Layer 5 of a small transformer language model trained on English Wikipedia (9 layers, counted from 0, width 128). Numbers have three digits each and are written without spaces.
Take only the direct path to the model's output, skipping the later layers: a vector added to the residual stream pushes a token's score in proportion to its dot product with that token's output vector.

Output vectors of the tokens that the questions are about. A number n stands for (n - 500) times 0.003.
"ights": 586606609356550424469384442547646360628594591409408433390576630373316420393334403544444310412358333578590295658457659443535404369388519628684587582599414499428719503568512502566648351651499368473479531515631519645485368553521684364583453638384353614670543282292440474507793467400479764521408648456392580441442611612473382674604510546528506347607535347579601626612372628314291505515402
" p": 528442572532444412592594565503446612476513476501441436493527526492488577526434445563346546487531512518446528465530420464373542517433501482470478608356515449387444408630374512530598406474507555578525562427478490456536574432488406642645624543379601362505426386478514627471529550436459604545535538501525556463485487511473416601518553417481385582517400524560493540474545470425573591525562
" ag": 668457512581483495535358684424489593495541469566431478289528500378596395605438434361380412707435405622527516385618464618377486435450424597441296514363503470542503509630483673601476639472538506589489431483348576620653500312460489649497363397412498526531568383466409414447513617488514618599473497381724555468431560489615659515441567492470432477594447581543519415412526430410532505562618
" tou": 582596494436494555465485671479566479369440640383394503491443670516466507391350297398374434563451513429399516507574473443590598445543703538544318663482475644516491421497461457598648529516479409469373230477518630517530445588537482753579415609380504428588454309442581502423711721299530692488406285496459569549340624530601636379556603548559385463541372619609473410581597372474406493626440
"ption": 562397703230543542323332352413545609640545667475320625455366679610484669353517576689352469581168340662365388611522650681648589199374507458697551394594457375334480422560688615366297491480437403336553530535369520615498314449556717514430642467180420486510614330397267524433624645542479689482412478471690654640598490672684360471373562551585417588696499323628310376555385770483552553658427
" Goals": 609736418415541676423537504521664573411562541345236696420359625379413619334529590508444457573261375603599407588489541508672689504398669443615332548578423527575725412460417570588583305493275443395557467452602477449543431295469713486395389681543518434597540506788371298470654722371558536607401528305533774534371728544591500101662417475486362442556444543623380379489557429189627503489449
"au": 545569434516573668382347520477550586350513642440525357698551436571541525695636664642501518650419485585423284439587616504361522423627366591621434417519517607528473426467491552530458384518433530474340495456423430405489328512517699640416465567323363553471346477509435488533444413718661531681446527444462586643374408436419469403504563420563507349405434705432576679458427460568546516369544
".\n\n": 470589351542554323601560387366459269724576520499542518468440551347545400455572618496557356570518629678414566480380528584512606411428417570493437506427523578430639417560396414744539483421622314517612280587444458555565496508458462750619653694657463370437599520384403378502389390502404442534485371576375396388424455559430405425572521360457438586509539568442681638522442333657535660638684
"wh": 577714713446461316306230459617459491265585665569504504425380523371462614368281508432363465483338631493555484602600558380749504434433391575466272801400486616445543254275493664654484582676389454387621422671639526482289347284493549387420312508483649581549263480414224522535775614406617397558517322417629389464361546653591732420684528547541475232535421558718479418618523442673528638967797
"bers": 472413739508613590421525647373566300569503524236199464446504591429415595419333543499666419634237354648562529709456580502464677412774609671620503608482421357622523435458496471534506438588534353457479510419593434556432273344671500525553543433249582444582449415311628499473589679392605663514307407237577496640479453530542565477485603594664482492581622264489352365500604479628431517451606
" (": 541411393651297462442756493471469342597418474358569526518534381606503441538514418420554465526663594573600404592305446600398557625317431498483506398480552399526588532545545381630526328396437599658641477446455494494685500480451463639500570660546410372315612526356387566486572447495378447533544624506664571461617626394436498579491575421456607554472501497430551466326423371577645612381515
" w": 565410490492404568604538588545562503511545431411475387438417478444510432539458400602427369490483477433514492459636404480430546563449496450400431645535510488544451555463440465541515557424445499549545496458542496600490543412547401601549568597607467438533472445315528639487533507553392618602534608566523488540418523479483463567442602392444398501578467518551346548578490392439662589494590
" bro": 622505552425456520366403649437465598357447508522402610501385398521570557446472418582437596550360443556620505589579441397452516516571532516540223546471476635556343459511636348633498577534561468468401327411622663585487443520409479706384573565422389393625459346456417535377626498565549543552520490584493529543564425466428498352635520511430401346594388636549555479611610405477511526627618
"pen": 548637766333594429510420642494527439181650693547451470474472630482351610278676432405450282627465448495445533406642663700619545224383423643577437687543495554388386433455390548590400642435518568432610266287607586571576333506648722433334315420390262662690510512579533558481649719514710570784349345290556644632573560393348327528395313429462222882419326291569463591627596506387549489451541
" cont": 579418431579580341530319580445488476456536538566533518361591505477533496557536319554366505455566527505429558491672412427564601433543594568562392546477494516335453403646525586594475563454484459449548542513367573554494549433499413534461490617544465444556420523347401363427571548485453523494489503578453619514450550479510434534535453411533490501623463591434575627542485427501567525522457
"app": 614673533363713565408389601405551632467538667371506424583570468555410412476426354592374521589316489384373274500681535458364477497473465769562461630516449453339525336363305691569298636806433622573481538405526601597538418370457615532421477460487515490478389620530453512601503418309506745506364522573455553460509523577700347540572478527486497424521338474568607510520497455464466457517632
" whe": 484573600491613659438466524468573557481439512447408590566430540527587355390324572680573393562374579487452494443525465432390632353626482609550201699533471502463399362618514501589364527558534455562491434499430611607610486359556452619443419416582507497527530396350423627446559525524633435539403342543502488478465511576420527433522717504519356326623363469547431360570555476468672558558617
" qu": 573465635492605532545404494514442419424507556427351417426446539494458501533445468536403511673505512474437515473621416428590572511570674393433463521381500425492416532548567523600483480564524496562473555598535573524518502453490386601428545645555558494465334381423615514412459501446609533472580490525494535556484411400450354502552532463408464308528442554589457542571590428460583519560634
" c": 602472491580428383647493603552358546493575477512484483406374551519515541616545375510432509525526484548463543351623374465468553562493661434463481511553509462467444519593576493445647455489487530606433555480610507382434558474398386556582594522510478427545495387489453544446457417488451578445514562555493390440405482553563427578433604467495512469565429566587558483445570398398541530453579
"-b": 630301516468518407566368484546549527471512577372501488437599362528598444484426561643299582544455467365482474567594513529494638486511415422505264648410498561631430434681542417502454523700506461450436486506527584609606379379436445577508626499419400316609494366663513457514515546542523548556467472503605422476434619535548286383518526499540622433543498507507478616637588348489648494380460

Output weights of attention head 3. The head adds the sum of these rows, row i times number i of z. A number n stands for (n - 500) times 0.0025.
o0: 488863424479535575394611503460584523546581564513510445471455447438655551549592371600526641451565441474338531467599613483370518477553489525438526362261240551313480624475302637494751315449395519601425591452622682494640340543543680599535299333507516389524433457490439393283578297454467415560430675434411314460715455384567486433487384420583651552578677614772514421430533549570620385518572
o1: 435599481584542297336661623581507624331527538452502419684391532626460523279460628478523490599462444662407302582344401417465639506395570420448515425644439371522483656558327502573494619482567486539612571501518523407431546278416501729559589567659504479498481397538398690480371478417395425550407420234431562507333614559498483658718577438683559655560356625509525532561379504563590422314282
o2: 439533575553310543516397445422381511623511705521613474639589472461352421467350411501491602584329465301345260687658610472403536351600532673592665492484340522436559375343364516483467683552518522724568536709506526383497485613482251514593415573696522575602334463370536496362483575521508591555688535499473491689451357415295562215566420374558455447383530712561388296603393440658647628485608
o3: 428463404552601593397478459547677626554665478534562472469676536325435601543532584452604567709433596359287505659469387674406800638494625583536541453497516359327293542372543439535528622295432411390562429646624459582448392472473607382591358514395743584344434562452549370205549391639641386544488482454549378376588532439406516584453398552638525548545587356391402498530412615424361564459525
o4: 388490735655344470594384477501461523407550530536405533514486379567540404500484419318448476537610451520488579441592496625425646673468547440441497625487575420410468507533440622485438475316413525307525709312437484521568565480434530741565471480316545319419385469588405441969571513495504527612442334491617551261504395605592694329450481500460359562670570500484369547668447590487623334556633
o5: 394454658657464461363605693374522637672427539668707470430431534392535482446281585536554508571563555457651516505572510494417398530384445708521326446575586489450533612530550668220539693432447299390510635493648554371467722536512391359499525436446467633414597519587359501591476637535571345265606447356518406563504454293347364414486397552632663527499505625472594410695439469504311217458504
o6: 274300477507448329562734484627579356398480505597529463361487385386525468626473364370490508576497408566533415645575409554405599547335350546474418533524573480452535395492450367454610458474417484615640622529585457536364514298440512500374556475610470499469426252416468276747511623503505408595671448565577683446546316546555514474603403632620659618593625555544553671593401333522587693490536
o7: 447639372552429574438404451603569475488437544320499771544314482426576645615512369543467684466602575599542439457322491472442602489557544564489384523456575466390334579469539491439626793474587480620494380484431648390454318566285665615451566619407409750533396534622534494531423557489535477468476431813550385523567571446412577426388542298595365592538393510525448389448501255672555351346584
o8: 337492450481443428401532537381544517278615560403422490717454505554439547616580441611313747370804420436517635542364687626439655669548575452496699408477500621649459507309440630449453580654777466310373502393439448649549350589484449453430538362636425521379490569397562300419539628583713644351354547284495555635547376496263338621330588453693448488396509727414518447410493663642447534293420
o9: 311507608710551602609668417523376570440364630547518635658549375556497672654281609436378712576553507530460569699563358424696521318560471473423530378301326372579538422318542470413653598473433490428375444396431507527521458471475514423327500495536646458564528527452435421538492352505517471392355245665524492469358554673476556775544445483429448671480757565618448497439437602397317515584524
o10: 451425522611324457363410490511527461594658560378561517586508627259550467297607615630486395595473332493392443435603545622502327664521576461683502609425644476248645381459651467589507378366471518492559606569503506402653467382536494476558454575434446583545445523275543585578415810415514494514436613319579606414477495541615463528357435393581406471610457442410480614445592540520317592439624
o11: 482404323199384484547591530423414606388709541618325471609358578669398511574241367642502372565527477400439568603782623539548457451540454310535412052563377549547377698499486528473612468599636543308563584469573505559672434460523746562562559677321456511482575447416515417552470599227583398544783536427406467531497554543315655587559675502472419570350461354590397550349672451497406540524601
o12: 436513294466380373456606516496254497566597593579510453556435478617714307554593393620505550513349642470378495451396525595485581365442502418354183812475347575485582220408590586491523425554579454482423516730482621372710673531466441496440624572470366336431607636490564633361447472449617390404601484421467614576586525432529505649622612315480513538641590436274516427568466627559354353615605
o13: 444540614439570422495459504601535424542434419575349417404254274393544468530474712709605565556502462667372444383657522610405545601665444582552353608364456453466562582509515787346449478532589361516430405538464370425370406424218797434474532716524431463476674275398613580403714489446412426419503476314685646458514520555613529512454419716454455340728552556463496452469592606314555777464466
o14: 384467515544517432454556456498712388699595474507637673469404682585513394543436499287684521512632480534366544457337653516478566562482269534612618359430340732600599450456495655571404410419468531478500367388538678690532546491579499402336516489508439380452680673526480638549384454516325455368402458388334653491685349308359406419596469557748462381457581608399349501392559525460547430799468
o15: 347285484582409596695544635599549476370447403528586565371553447434381474670363549581521553554534478323464264563553404421433315425716597647549641589503619741738585531490590331322660350493505588618443553511472627609513554485410700541522483708579385555723356396417591271536276346382484415442441515503506503511606512366544645488406405400508327656393409461587378577539360647519386625517366
o16: 478666491409377583644631606580615460367440733378529381556325483448652425316640538315379525491512387381455479503431475387453569427553619468431483436549789563296623341449510525535743380448538617670355501591372544542476576342490418499364487310494645434561510512382630518648603736138418683484422476596346585391447460463623584730459539589607457535693615399366392555620415608373427366484640
o17: 434516410291452386506612424455663490621487441422506530330517716460682456441478459432433414517341534587546679656613566309508712442494596496476587472493449379586402529564540515686529537330610622599598540465362473522520410671449386489630377799543427614523369335507537597475559503519579462500391454320704525387450395716491563567524788391536513478425441492590289454228497376454417576552380
o18: 528370445512466283576336403367420551433609522386387524476604622608505429396756500345626759512452333560350562462449595596533392550516390374521430559505586381719583600478336622547314759448616619557598354357510434553538603345579654445736602249447433558415306647356583424408492448882398455529403411500516462399408584360554618658506629605730404513617542409393367609538418637453467407715274
o19: 261458527496697317591324538400562650619300455399534556580545333666477441481588533495465515525459615480533344566485466476731609631508632501515396456472574433384365411671380550554377397396352697743472444675271476521377549599553327511356251460677469360545723604499382478589506372561480401435721505585349602586561643244370519558355434467617537605520454359556560470619638446466670703242601
o20: 441618549512593395409558483594690717564521346428396519578274433504340507453625671439241633239519568353519765502488613462692445553592516467351679537376790603502627462339502643360439406329352362425667515438601492173580345477618362550450373520449488461639505514587478575474429377638564366649320445463505645472370556557551824633459486543432475527470393524515401738383546576493643432456446
o21: 474424545435327601414437566534583542333417553507549449520499622652510487429576571600613596578613524544474557370493656231533413335246221601572615326641294482479640506382452619419351523481406585464554535385524519424412443545285494551290444595541513435402516585722527540429551609512579277671492427427528547571716321447729403688449594455498516369622533353523418609533611591505452632427590
o22: 550479489543614585438692265455574415463581460491585556365589351395598352357501463556694487360637438473590634347607633359504398360442633467330483616372537689468479650501343605532507468344488586544405617673548390566570460401501420546494398330575499456582305647589418437489703524389629471476563576561593503653545327624667471506646615332572364458533538406377481391616566408540398596236444
o23: 529553442551466535535422521649305462644429695512234479516419543448448449621425547677527538484282542658719644619497583351395425378548414722479559450579435449431456551421622490536476389497746622537521533567466320448623764102339461537574458548361624323657291534568289519307464597623544547613344679471369476471567651369410425439484559559733479268455692460561562600260539410390655498373539
o24: 440361591560572628660426701537555539345461541483486578521595302259410330443620461421566489440293468620394647689433434438480601464393510604637521493596146591624614517632480464580460493627623508448542606348503579424518423612354704429552509471376547371629464540549429506252474585460761466519328272426511705481384719366424313526691274310448452764500443583395584505465540567421432570554666
o25: 529556433456349443491595312402588683383469599403537509352436682534709475600476453404668281424420507467558472549587407334353419743528443639313583637454501624559728337511643592607437546494595516398448628321421359407500394781510624386706658509526439459569800428547478487379498589395671510467467570563604590412566600820400245283310328601539451504490278424517423493549601814583519154328382
o26: 433525528497407599533450557587587582605513482407426558490577691437527518434340536519367470499641456536483568626420412356406671583473461367576458305710533542476320384554577322528399549767478406592485685464594363391554416530402473521375610365588385559614400476580766522695375559614589496716546567342378591516453473305625546334503358544437556515548531386652306516216357714491575417418482
o27: 625452650374529348486372491548548435423492557515561457429478571539475622595469510536504758624422432568618658562284349527560762493528430365575481510518481434617667370653470490554436283290561554378535551629606411466275459404593540451376349720602679397262544519373423426602642411520326715554492762777547559367159400468522465536463608525529437228357383541370558482551566685599396553458415
o28: 661460362655486628554478439573557521472459552470488603453529700459491466422433495601526569585470572650481568514575389531538598240518361412292493513613814580791368631491430428470423419453439309523535426438393482391501492641300573578240436441367428518412276587410562392620427408447461388597542493552499779528433719458651343644428666330665454521474517557576448326592420637566466528522475
o29: 517735466656585488434553586563389548416519664449424502471610518174582368663593413528323407536429572634431468574421375462488423551525360400447445586497553388448332438519532412534498627529322729320611439572639682667336305380716463384471352600608421428644405586408503520543246463474443398580471719561388570621545427782515467443466502553610449484449573518625673564369465680485525502464355
o30: 316628459341618501517514478548707474445409513346591335368567657493570493470541455525517404499518441528542545380491424521465672650475435541542463477553513363465352626463473578363638445643557591604353197436649419643435640722405246541485431540495432274577662558423544780658383493599414535500423586347494488615681444598737283536443643451562433550483588491553494585388466426253381513486495
o31: 498557461585593575385588481394458529568548434645665668576351430550583413420483454436787428662631542579476374596443361512452321369668749451560581533547859555567476701380372301535518421346448561342445494446475521438435452610442426416461540522370523439606666483596384718604659642376419474491521503297403392521341430360506594288642280460627376531521585544505497301399503498352533555629583

Each question shows a token from some text and the vector z that the head gathered there. A number n stands for (n - 500) times 0.012.

" gold": 211507457129732188656585530476680454463634327396516537486578370397355787465249336566658637707545
Which of these tokens does it push up most? " w"

"ust": 230600588249621282621532591363642321344620425250283664447662468655299726545444433539714610695537
Pushed down most: " tou"

" was": 236387551209745226623521598477713451479518340297477562489535336482399651511314226629495678682488
Which of these tokens does it push up most? "wh"

"i": 353468541318648243722588643337730546422497446450450585586497344553228751585201274520539570676329
Pushed down most: " Goals"

" L": 210513505206563233661634544532665557419651358401374599460588403520217893675392263553657537600395
Which of these tokens does it push up most? "ption"

"g": 246506537282693248522504477370749461568597399274324699520555501555334757561399361567713607627497
Which of these tokens does it push up most? "ption"

"n": 261554651351694385672540564400724389501591450274516591419668352522230758514395336525484633718530
Which two tokens does it push up most, strongest first? ".\n\n", " ("

"oint": 274484556195697214633561539429747465453597231374471606361542402503387777548326461551677650709416
Which of these tokens does it push up most? " w"

"l": 319451448340682256686530473315669439428647490384392559377525393597275847529396426640641709723511
Which two tokens does it push up most, strongest first? " Goals", "ption"

" K": 292511524229758220705552547501727510406569258353512593265528416451321804624351419571569649691453
Which of these tokens does it push up most? " p"

" His": 340403584169737251670520556513671523387583271359501590341592378497362759586425298521497584670556
Which of these tokens does it push up most? " p"

"uck": 390547585247676234598528644464731526488560207275570551427571388527371783547308357483575715616445
Which of these tokens does it push up most? " p"

"P": 368441595210603222565559536366865473347478313432440585465568456579418891584212455496548789746428
Which two tokens does it push up most, strongest first? " w", "au"

" some": 296394510192731246651460519461644562505656391322445596406497374464301800567358352500528603685395
Which of these tokens does it push up most? " ag"

"z": 283478494399751289674557476477775427554644386411492496355675431618359622557301309620630604693550
Which of these tokens does it push up most? "wh"

" and": 371424610377568151619755433445689393501625292432469543443717324448343680583400321462573614597558
Which of these tokens does it push up most? ".\n\n"

"osp": 258486632234566367671550616417745505443616282306391564337586364638384719668310404329607669717518
Which of these tokens does it push up most? "pen"

"st": 339502578205720237654477568318712508478646432281396639565513457532360782583404314610639588832500
Which of these tokens does it push up most? "ption"

"ap": 375353584224685345600454565419822533437654359350349611441486464694449779374313340654653724614440
Which two tokens does it push up most, strongest first? "wh", "ption"

".)": 322354724278685164631617612435628442381484243346447498302688279480369850600242299657487620609366
Which of these tokens does it push up most? " qu"

" Mor": 308377547179668244643618505502592503435658311393384572313538371445308747541389260547565609656498
Which of these tokens does it push up most? " bro"

"ant": 302489462286658230714619587390708550385536413335479566608508364505245770533371298665592666612397
Which two tokens does it push up most, strongest first? "ption", " ag"

"il": 350473633215582228605570607427644391398546335376470528438560284575340782547401413545719648679489
Which of these tokens does it push up most? "au"

" into": 332538562164671193629554528391688568468658381364462648429537385473360790562407340521617626785506
Which of these tokens does it push up most? " w"

"ial": 252474534139751242529542440433712414451671309353459577425570363516291827638474386564633647645564
Which of these tokens does it push up most? " Goals"

"row": 235506549282639276621540667337737465337542317249475700392555383439385746616312377502568693772563
Which two tokens does it push up most, strongest first? "bers", " w"

" l": 210389542151702194665600512489702455441622214424394549356577312434243765588419466525656639722433
Which two tokens does it push up most, strongest first? "-b", " w"

"b": 291521569260772366673358647564777641554586467405453649448508436674320759570267428443645648699458
Which of these tokens does it push up most? "ption"

"inc": 210502606308578460625550618468683385462565318313445489343563358535273841578442347527577667669583
Which of these tokens does it push up most? " bro"

"2": 334446634196715192779530431465687509553635265334494574504680422452433720540345305474642609586441
Which of these tokens does it push up most? "wh"

"ia": 212537475293683351633548511401685509444566447358439558373547325563247862646335397609623586686598
Which of these tokens does it push up most? " Goals"

"s": 324379663325651174584536415538637532591541287332396543406650307546327791651383340526574654710347
Which of these tokens does it push up most? " qu"

" North": 317397626146710315673554551544568495471547360336393607315573281446336755563408364452488621653480
Which of these tokens does it push up most? " bro"

"ets": 333492579217591305625569608457719476511572291329553561473580383546406761448319220600629661584400
Which of these tokens does it push up most? "wh"

"-t": 198512552246654211687457496458641527542651195270407590417612351521306840678432383493645716635337
Which of these tokens does it push up most? "-b"

"ang": 253488599187628254586555466356759525443688305387465504364543475520333832534382335557631558616673
Which of these tokens does it push up most? " Goals"

" R": 198465427206621195710409418419719538403622318356493598399569297437375834462432192671473601711508
Which of these tokens does it push up most? "ights"

"en": 384501416248770215654639557497775427455678268274545647336632429534304827493318316484473672781434
Which of these tokens does it push up most? " p"

" cent": 197489504200743264734549532357734426509568249374364609388628253467335772583431372478630685672425
Which of these tokens does it push up most? "-b"

"ain": 248506639108615262572598524324836516443714263475458492416608491495333884514276339581641575616572
Which of these tokens does it push up most? " w"